Layer 10 of a small transformer language model trained on English Wikipedia (16 layers, counted from 0, width 128).
A neuron's activation on a vector x is SiLU(gate . x) times (in . x), where the dot is the dot product.

Input weights of the MLP neurons that the questions are about. A number n stands for (n - 500) times 0.0011.
n72 gate: 701 481 351 379 542 288 661 404 372 523 717 580 425 596 740 306 378 349 385 716 346 397 497 353 255 411 417 511 664 361 515 661 311 294 575 385 414 607 528 567 456 636 468 250 602 604 485 720 528 405 507 548 560 515 662 581 502 669 377 476 361 454 469 495 251 454 301 395 515 473 275 646 848 389 646 102 454 551 736 388 269 313 468 700 622 749 425 588 365 752 492 443 684 539 661 844 526 473 346 508 708 534 575 512 622 775 473 577 659 553 586 951 674 416 362 454 545 369 524 770 476 443 440 514 513 442 663 373
n199 gate: 555 611 275 640 441 644 550 262 255 471 456 526 652 342 318 198 540 521 361 456 476 720 608 354 439 490 552 529 502 332 480 639 311 346 619 622 509 770 118 482 620 661 473 399 349 288 591 700 658 241 759 161 282 622 834 448 743 314 227 437 443 671 303 545 545 757 317 235 499 262 530 743 629 613 443 711 747 352 385 534 705 450 317 571 188 314 425 700 505 609 597 241 443 525 179 526 504 332 818 617 595 170 518 532 326 604 311 318 415 673 827 718 860 464 432 451 441 587 67 617 409 471 402 539 595 435 377 504
n249 gate: 622 448 619 456 585 669 633 339 572 719 497 733 680 786 409 175 434 595 433 733 440 487 513 789 655 346 554 750 344 520 587 656 607 603 519 556 777 579 488 354 486 447 665 361 619 599 462 530 519 540 615 536 441 576 933 371 664 437 510 290 674 681 504 523 694 486 394 479 677 541 235 630 385 366 630 649 643 539 458 643 487 721 525 348 432 444 711 468 549 658 476 643 314 681 535 511 544 536 385 548 549 441 550 295 460 533 570 665 586 661 501 527 598 646 775 695 682 711 260 476 562 564 638 649 451 630 262 439
n273 gate: 503 477 524 446 545 603 593 362 470 409 316 383 486 520 216 533 195 683 491 518 329 399 583 457 685 511 486 634 598 596 642 549 585 617 406 259 400 638 756 574 596 536 474 654 550 720 526 522 399 629 763 572 234 524 648 351 553 567 407 713 289 505 358 648 369 480 437 615 535 198 454 431 406 438 557 348 658 592 450 406 421 361 596 486 510 314 437 406 518 513 420 712 385 253 765 502 620 612 613 693 579 433 543 540 540 646 633 698 523 579 487 392 690 515 595 593 445 531 638 414 342 674 468 322 733 598 246 400
n294 gate: 318 401 494 406 682 377 399 426 317 425 474 648 354 726 654 592 330 516 577 605 485 412 610 561 521 738 607 529 515 273 747 682 729 578 277 340 892 432 579 482 434 506 530 503 590 509 490 356 648 214 577 535 725 282 707 657 509 608 408 733 710 516 537 470 666 611 798 173 591 453 502 545 558 692 489 358 537 586 585 498 451 615 582 624 556 471 650 465 401 597 559 478 634 438 553 474 451 720 310 567 500 560 784 499 617 338 461 451 651 811 548 761 798 234 464 723 460 855 591 698 562 631 643 489 519 353 632 372
n302 gate: 300 232 385 358 768 579 346 631 257 571 445 298 684 676 681 435 522 357 474 716 392 407 733 700 368 282 464 429 536 672 618 234 600 380 488 394 269 836 646 491 736 393 491 517 644 333 486 334 680 421 677 440 637 405 641 374 701 540 545 454 425 802 525 404 591 702 424 530 305 152 547 660 752 567 843 458 686 235 745 459 639 415 259 104 480 409 571 761 611 518 655 577 533 257 212 601 713 358 515 311 595 395 447 487 484 490 516 655 598 646 387 646 777 552 437 700 631 614 157 177 736 555 496 453 680 369 486 198
n72 in: 398 640 501 575 702 414 665 469 552 561 772 525 415 580 529 413 400 447 323 511 373 522 540 530 595 417 828 559 578 442 154 759 373 359 521 559 583 479 331 212 468 557 214 518 590 354 611 757 276 306 396 601 502 529 837 484 483 608 696 547 685 338 687 620 439 533 789 453 613 375 221 638 661 651 493 445 300 317 319 300 412 616 700 832 366 314 600 451 362 554 581 469 290 633 376 332 186 734 189 549 673 662 603 369 576 527 313 512 536 469 571 693 513 545 493 671 701 623 551 534 621 532 530 392 455 499 607 639
n199 in: 225 278 553 281 606 389 708 600 547 405 607 657 246 843 448 625 409 218 789 495 420 550 607 227 646 294 501 574 475 361 382 145 581 509 367 410 285 524 662 545 485 97 538 340 718 509 424 476 522 503 439 725 727 418 384 446 189 374 443 659 606 443 756 557 485 714 610 563 710 277 659 273 275 448 638 492 386 456 516 705 402 437 516 361 290 638 736 330 195 454 449 632 536 507 324 759 704 362 885 426 598 366 225 397 522 307 596 601 486 541 262 651 752 450 527 522 319 352 499 375 571 498 472 466 284 351 413 591
n249 in: 725 489 627 448 292 554 623 271 571 436 365 530 638 662 228 640 421 246 377 471 306 248 344 668 610 377 441 773 587 484 517 448 534 679 526 550 519 620 481 483 591 606 542 455 464 577 541 614 205 578 345 436 594 516 738 664 797 455 486 521 366 400 453 567 623 671 567 391 448 429 339 496 707 516 689 286 566 434 338 675 421 344 537 707 507 421 374 315 485 296 372 569 368 322 408 359 529 274 714 460 479 523 685 407 313 655 433 431 381 537 495 565 464 397 426 723 560 757 541 546 583 470 526 626 455 553 337 811
n273 in: 451 346 492 594 276 638 393 500 535 409 441 553 419 519 304 670 539 551 387 440 480 391 516 371 669 578 433 715 715 539 529 654 647 682 367 203 716 425 532 530 718 462 473 627 446 544 602 501 354 527 492 472 480 855 511 554 448 425 473 520 529 580 475 369 470 575 317 248 449 396 421 633 788 563 435 409 621 385 544 784 480 235 675 257 734 599 538 551 639 487 556 466 244 364 484 374 439 515 455 567 784 303 702 410 246 680 646 461 351 519 388 340 688 486 623 601 467 446 457 590 632 638 482 500 553 269 621 488
n294 in: 726 791 219 259 420 431 559 782 574 638 655 437 571 586 496 419 743 630 590 352 536 781 650 426 386 214 634 745 738 441 488 599 551 318 360 516 508 538 399 616 463 667 479 445 579 200 370 684 646 660 525 439 378 577 438 436 526 440 353 354 770 420 636 665 432 356 457 670 520 658 633 650 526 446 526 453 352 717 344 626 195 313 671 365 376 667 489 428 376 431 731 898 372 642 441 544 419 557 536 495 519 575 481 524 417 749 601 354 545 207 353 275 421 473 364 604 324 387 383 738 482 418 500 723 195 623 654 825
n302 in: 591 627 456 543 514 497 627 434 200 576 333 465 291 563 632 557 429 388 430 734 505 326 518 990 551 370 621 510 317 406 401 501 530 411 582 496 671 512 329 362 708 544 457 45 458 682 642 573 786 407 399 441 467 940 708 388 450 433 603 651 330 331 658 571 553 595 430 401 585 714 435 298 394 310 809 837 495 354 715 500 643 403 492 752 649 335 716 243 525 466 293 477 338 726 534 599 526 275 292 500 473 276 654 630 434 662 655 650 288 440 302 463 598 389 555 660 668 663 590 338 277 401 342 763 566 688 433 439

Each question shows a token from some text and the vector x that enters the MLP there. A number n stands for (n - 500) times 0.0093.

" S": 504 642 513 496 508 400 572 470 557 584 624 492 347 502 630 559 567 705 410 505 589 399 496 553 552 518 469 586 399 519 209 450 613 524 582 699 447 511 516 653 366 448 433 419 446 426 536 355 709 280 467 531 535 526 625 488 579 613 528 545 669 641 368 457 589 515 525 450 597 524 451 492 578 618 344 676 439 508 374 591 502 547 550 596 534 461 525 577 545 509 542 475 448 323 602 483 541 452 315 367 456 604 422 450 464 465 739 477 375 396 600 406 323 429 488 419 625 444 551 605 623 531 424 574 409 633 574 463
The neuron with the highest activation: n199

"man": 672 391 543 608 444 668 422 451 588 502 568 483 542 533 523 493 417 516 375 547 604 448 507 554 466 567 532 405 428 442 507 427 517 407 625 498 463 401 433 622 665 476 445 588 481 448 495 368 524 463 522 648 366 368 386 444 592 473 561 498 551 614 384 715 488 687 494 432 414 562 540 379 462 548 475 408 610 519 458 587 560 454 622 445 506 383 567 480 659 450 495 405 301 540 599 454 504 282 493 427 646 459 454 652 603 630 372 421 477 569 401 376 309 520 537 499 509 437 567 370 507 709 562 500 325 562 631 462
The two highest activations, in order: n199, n294

".": 519 437 565 455 573 358 619 534 502 491 544 604 530 470 461 398 461 711 612 616 422 559 518 470 740 498 399 599 533 525 440 589 330 308 610 637 650 429 369 477 475 548 423 485 408 627 480 398 448 523 482 525 541 482 362 439 354 430 379 491 537 667 480 385 443 382 387 584 514 498 491 477 531 385 568 505 471 562 532 715 402 535 404 474 498 584 519 581 592 447 639 571 598 565 522 216 361 383 501 371 425 655 259 393 486 475 621 565 508 684 375 407 541 625 399 445 614 558 550 559 681 623 538 534 333 445 584 480
The most active neuron and its activation: n302, at about 0.66

" |": 522 565 243 518 533 495 527 533 589 628 505 568 344 623 595 438 367 554 469 431 521 511 455 531 490 440 428 460 545 415 340 409 403 520 622 517 404 502 442 347 433 536 415 445 376 422 366 437 600 558 318 514 606 411 503 504 507 447 530 434 574 508 411 540 630 359 452 543 336 573 468 434 453 463 437 648 484 520 574 263 584 528 358 439 548 479 614 522 533 481 546 460 495 715 393 442 375 503 568 507 494 527 524 449 493 295 480 426 588 491 506 388 480 485 385 434 486 494 518 412 601 704 502 347 382 447 635 509
The neuron with the highest activation: n249

"5": 441 389 493 435 714 518 408 455 477 452 517 599 492 495 415 659 640 470 514 404 437 477 390 494 563 512 498 531 523 485 482 332 444 531 537 624 474 409 432 545 522 297 452 335 490 778 531 353 411 620 578 466 617 580 475 484 442 413 422 402 454 501 333 434 565 266 588 708 547 431 436 412 563 521 710 369 602 507 358 600 406 442 519 666 417 503 498 606 642 426 556 472 595 517 479 308 589 607 525 440 449 480 354 448 441 564 511 561 590 613 601 307 387 624 534 430 543 370 755 513 588 509 521 396 298 578 577 619
The most active neuron and its activation: n302, at about 0.61

" (": 554 565 552 578 707 665 480 519 473 442 437 485 559 461 539 570 546 445 481 442 549 471 514 482 572 533 487 611 477 571 543 430 616 416 560 489 639 500 489 653 649 583 518 505 597 521 470 515 513 433 609 603 460 455 501 435 462 291 514 543 475 709 545 526 661 340 631 436 438 578 489 622 574 463 557 744 475 311 455 540 629 567 454 348 503 519 689 528 533 571 547 571 418 513 471 466 348 575 581 462 636 474 519 466 426 321 482 459 518 319 593 553 415 485 649 490 439 470 574 360 580 703 430 480 444 573 386 616
The neuron with the highest activation: n302

"ly": 608 356 487 534 593 474 422 487 575 435 511 411 414 450 575 587 249 624 487 487 429 528 356 529 403 473 404 380 542 516 408 706 675 469 604 436 471 598 445 500 481 651 526 481 471 653 660 482 561 350 498 425 576 492 466 432 703 559 495 645 465 504 260 638 384 568 482 561 535 546 634 507 490 325 538 334 563 407 396 385 557 457 481 388 716 571 463 604 486 397 710 534 524 523 474 390 423 530 534 560 503 562 351 505 214 582 450 460 505 476 403 459 611 484 662 608 356 475 585 430 388 595 482 388 388 502 496 332
The neuron with the highest activation: n273

" three": 520 320 576 474 461 477 463 508 642 586 503 392 599 469 639 423 560 572 433 436 582 520 451 372 244 587 464 412 494 385 574 541 593 373 665 675 516 601 404 568 390 462 483 558 595 613 658 527 428 457 480 443 672 319 567 541 461 671 420 630 322 446 438 605 548 407 630 457 542 577 479 443 457 537 463 461 545 440 616 509 513 502 551 477 481 412 591 625 568 485 570 618 363 380 355 306 387 438 512 547 534 512 534 482 358 625 318 411 553 330 543 269 521 515 572 449 565 364 765 529 381 639 473 438 424 616 620 510
The two highest activations, in order: n199, n302

"of": 466 422 525 576 661 582 486 460 656 642 581 548 566 567 607 597 424 643 418 407 456 485 644 365 539 499 403 456 431 471 435 479 576 478 558 575 563 450 483 480 546 376 647 501 661 529 511 561 615 382 525 622 497 553 532 505 673 310 408 387 523 347 402 562 585 582 379 494 571 552 594 352 667 580 399 399 549 545 669 624 430 435 588 400 312 524 473 565 646 537 464 652 256 639 587 436 503 422 432 468 498 336 504 575 557 496 582 409 599 598 592 446 439 604 430 577 505 567 646 576 520 679 544 391 593 550 480 568
The neuron with the highest activation: n273

"2": 313 440 558 497 578 624 338 465 386 554 534 596 483 512 471 539 560 542 434 444 498 454 561 361 552 499 409 520 420 478 405 369 642 521 647 390 501 349 360 545 394 406 474 617 487 580 535 385 398 499 390 345 489 541 472 504 553 396 307 462 493 541 531 535 723 232 548 611 627 529 628 484 456 543 766 337 516 493 600 326 676 320 354 641 448 527 567 567 425 423 561 348 566 486 338 513 473 496 434 428 385 618 429 346 393 459 430 468 567 376 336 447 427 596 456 558 490 416 633 537 358 538 399 350 472 524 445 482
The most active neuron and its activation: n294, at about 0.43

" ": 483 479 616 475 503 454 532 561 490 402 507 584 628 534 450 685 539 544 501 558 352 510 514 531 584 515 526 459 528 655 444 544 649 573 566 481 493 412 435 460 411 459 490 529 543 513 462 502 409 482 533 570 561 418 483 463 608 379 396 551 330 542 490 649 576 352 527 507 485 538 383 537 545 570 614 815 410 460 485 549 616 534 436 477 553 555 406 537 520 536 544 412 451 651 555 387 247 638 404 487 536 554 547 452 386 499 410 559 526 522 525 508 250 611 431 486 592 558 583 501 655 715 422 474 528 417 635 432
The neuron with the highest activation: n199

" Germany": 444 519 262 535 635 525 443 597 467 444 457 515 380 660 617 692 562 591 268 530 604 524 474 429 370 501 512 480 501 398 326 461 457 545 485 506 382 463 505 510 463 638 299 508 478 751 390 638 616 334 439 424 498 557 453 496 436 487 549 516 516 438 462 519 521 385 582 639 614 527 439 482 544 440 582 545 570 476 369 576 429 534 496 569 498 471 458 647 550 271 629 432 538 527 353 477 456 441 543 430 477 542 595 390 543 593 364 535 452 416 557 584 532 499 389 556 737 485 535 461 510 676 408 448 449 550 578 452
The neuron with the highest activation: n72

"3": 482 581 444 574 567 706 584 330 493 449 565 482 349 503 369 447 628 457 598 527 551 327 683 435 574 588 447 550 679 450 488 351 570 529 586 498 509 508 303 515 458 438 521 464 370 639 625 538 594 507 404 528 536 544 396 575 457 420 585 468 422 486 393 559 543 329 571 478 520 584 454 692 432 557 526 391 672 685 480 670 548 412 440 619 478 697 432 515 542 311 450 759 517 452 556 401 504 476 512 477 395 487 553 450 381 407 454 507 597 475 209 568 441 435 602 395 592 360 459 547 354 533 292 528 485 584 538 486
The neuron with the highest activation: n72

"9": 508 413 613 657 536 478 526 426 537 439 452 570 554 511 495 498 380 558 597 527 454 488 599 357 603 516 409 607 501 412 503 556 569 314 489 629 471 370 436 511 607 535 442 420 381 763 520 487 406 614 449 487 479 445 450 549 355 468 341 442 574 534 279 353 514 322 527 698 474 462 425 495 507 553 488 423 557 567 417 639 463 430 450 611 422 557 453 590 746 478 549 580 428 398 254 363 379 448 342 342 397 692 306 391 558 510 471 507 741 613 432 482 470 534 388 545 676 368 485 455 555 516 447 558 426 763 558 564
The neuron with the highest activation: n302

"s": 432 631 501 534 483 462 413 376 640 631 519 534 517 527 500 552 466 640 338 581 512 495 432 543 578 330 495 601 411 432 445 595 559 478 551 656 359 382 480 477 504 453 530 647 373 439 397 430 683 407 528 596 463 468 710 426 658 521 615 464 567 719 372 549 646 620 528 454 646 397 573 376 625 527 219 352 578 501 429 737 535 523 548 518 513 556 584 575 562 667 598 539 349 544 613 390 413 394 292 415 504 467 354 494 508 540 554 527 430 458 489 343 347 503 581 438 623 495 491 476 586 605 493 489 499 600 649 510
The most active neuron and its activation: n302, at about 0.14

":": 452 520 410 498 565 569 549 635 482 604 405 491 426 377 521 522 525 562 408 430 537 553 432 393 590 399 479 506 511 605 466 499 696 471 464 527 732 328 525 444 445 434 591 634 502 670 421 475 479 486 473 397 413 559 548 454 635 532 487 407 471 670 487 415 649 506 570 433 424 492 347 485 546 341 576 513 477 592 472 524 607 574 504 376 516 463 572 426 486 354 566 440 458 467 690 466 431 600 469 489 469 521 486 452 365 340 500 452 530 516 357 500 553 465 442 504 600 556 490 375 510 781 552 463 410 638 362 570
The neuron with the highest activation: n273

"4": 518 517 545 423 579 498 413 411 444 537 570 448 590 392 533 592 555 511 702 543 549 452 604 492 589 590 374 655 659 498 494 477 398 357 555 733 429 468 486 472 500 458 545 491 383 870 557 329 492 581 484 548 529 495 445 541 563 510 440 405 640 521 288 609 537 119 476 669 508 513 492 459 428 445 538 439 635 430 481 549 372 428 437 634 435 571 527 493 589 446 559 570 369 410 579 437 414 537 480 365 395 465 351 548 548 382 612 627 633 415 608 426 484 525 508 424 613 397 580 437 523 537 318 526 368 573 587 483
The neuron with the highest activation: n72

"a": 536 569 418 597 516 455 316 518 596 339 544 501 232 631 397 576 518 530 584 579 657 527 567 463 415 717 463 465 540 336 483 495 612 407 492 529 554 378 478 858 412 371 569 444 223 545 435 574 502 439 486 381 477 416 469 503 455 509 541 443 456 530 493 428 319 484 598 546 481 480 403 481 512 487 474 399 411 575 446 518 447 611 477 611 461 529 484 600 699 582 533 478 437 506 586 409 568 358 296 457 424 462 346 517 320 643 440 499 612 613 570 512 364 304 567 512 406 449 706 488 485 557 602 578 531 475 479 525
Which three neurons fire most, strongest first? n199, n249, n302

" Russia": 423 499 261 578 562 484 392 597 390 428 488 569 352 551 585 639 494 638 266 459 581 544 420 473 371 489 517 467 509 391 337 384 426 654 455 529 364 520 483 594 439 647 373 568 487 618 383 716 529 293 402 456 498 554 504 559 398 451 538 518 472 405 395 488 527 416 626 737 535 549 469 501 467 456 459 537 554 416 393 655 436 519 517 589 461 395 443 622 577 352 603 422 571 604 345 536 489 453 490 443 531 466 586 383 494 582 441 531 377 364 533 583 466 504 426 465 679 498 500 456 661 668 429 372 468 528 538 493
The neuron with the highest activation: n72

"q": 403 598 555 550 574 464 323 569 525 545 763 600 350 621 444 448 393 402 443 356 668 593 418 653 451 435 570 428 454 447 261 381 384 432 634 558 424 584 522 470 443 558 405 467 327 384 389 418 548 443 529 470 606 402 491 581 529 559 462 452 566 375 411 664 552 450 417 639 536 546 493 414 402 358 389 499 550 534 636 745 583 525 325 535 481 578 652 628 487 490 484 474 647 714 638 462 391 525 512 467 484 468 423 511 609 324 504 550 535 400 344 460 307 526 345 474 616 513 530 357 467 563 511 461 421 580 481 368
The neuron with the highest activation: n249

" of": 415 459 552 549 476 534 520 524 530 508 543 514 660 454 333 482 232 547 577 392 486 438 525 479 337 468 539 445 469 571 478 421 551 453 413 459 511 550 469 511 457 546 443 524 536 528 444 531 399 442 524 525 565 497 433 518 686 469 479 530 500 436 470 445 460 511 374 476 467 451 443 464 542 474 474 416 496 553 566 502 574 516 458 438 568 529 419 547 617 469 536 492 565 444 469 458 385 586 447 447 495 493 479 527 497 470 415 505 497 585 562 604 502 502 511 421 462 423 575 507 606 896 563 530 591 537 516 517
The most active neuron and its activation: n273, at about 1.4

"th": 536 515 451 542 498 395 498 470 497 470 445 593 489 614 370 449 503 622 327 638 505 377 530 389 373 466 390 559 432 638 461 679 636 507 693 553 639 548 339 560 539 448 405 487 564 637 520 401 496 375 591 711 442 622 474 614 597 499 626 478 660 393 317 581 432 422 454 502 508 572 405 442 597 356 497 406 522 321 479 617 530 408 549 633 499 501 609 518 624 514 517 600 363 549 507 354 391 486 434 455 670 702 369 606 544 634 496 408 673 344 399 553 441 470 410 534 541 499 480 476 563 596 490 534 316 654 667 480
The neuron with the highest activation: n72

" United": 508 424 341 527 544 466 610 581 549 491 436 587 265 552 691 509 445 604 270 519 478 529 552 464 372 588 423 426 488 298 382 462 492 495 477 582 532 448 428 635 572 597 466 464 522 542 377 614 400 335 477 412 555 451 527 655 388 514 564 543 542 482 337 518 555 339 571 651 533 407 475 430 569 520 601 501 601 357 560 488 525 505 560 712 500 534 450 613 398 393 706 381 587 581 400 629 470 554 531 386 553 543 681 401 582 574 409 490 491 374 412 604 485 556 572 586 659 452 599 471 678 638 402 533 444 409 649 513
The most active neuron and its activation: n72, at about 18

" un": 408 556 556 540 568 480 466 461 518 434 399 540 585 527 704 487 347 492 505 552 771 554 558 523 394 500 462 455 368 447 346 457 525 547 502 417 510 334 515 406 538 597 540 558 588 494 569 352 518 358 669 513 633 363 318 554 644 488 526 491 472 575 434 530 665 342 365 352 584 551 323 436 516 771 617 471 467 445 546 478 480 528 470 466 495 426 518 419 607 613 654 562 367 774 461 315 531 442 301 364 578 504 521 550 435 446 594 479 548 473 539 454 402 667 447 523 376 478 481 497 686 611 467 547 507 677 688 453
The neuron with the highest activation: n199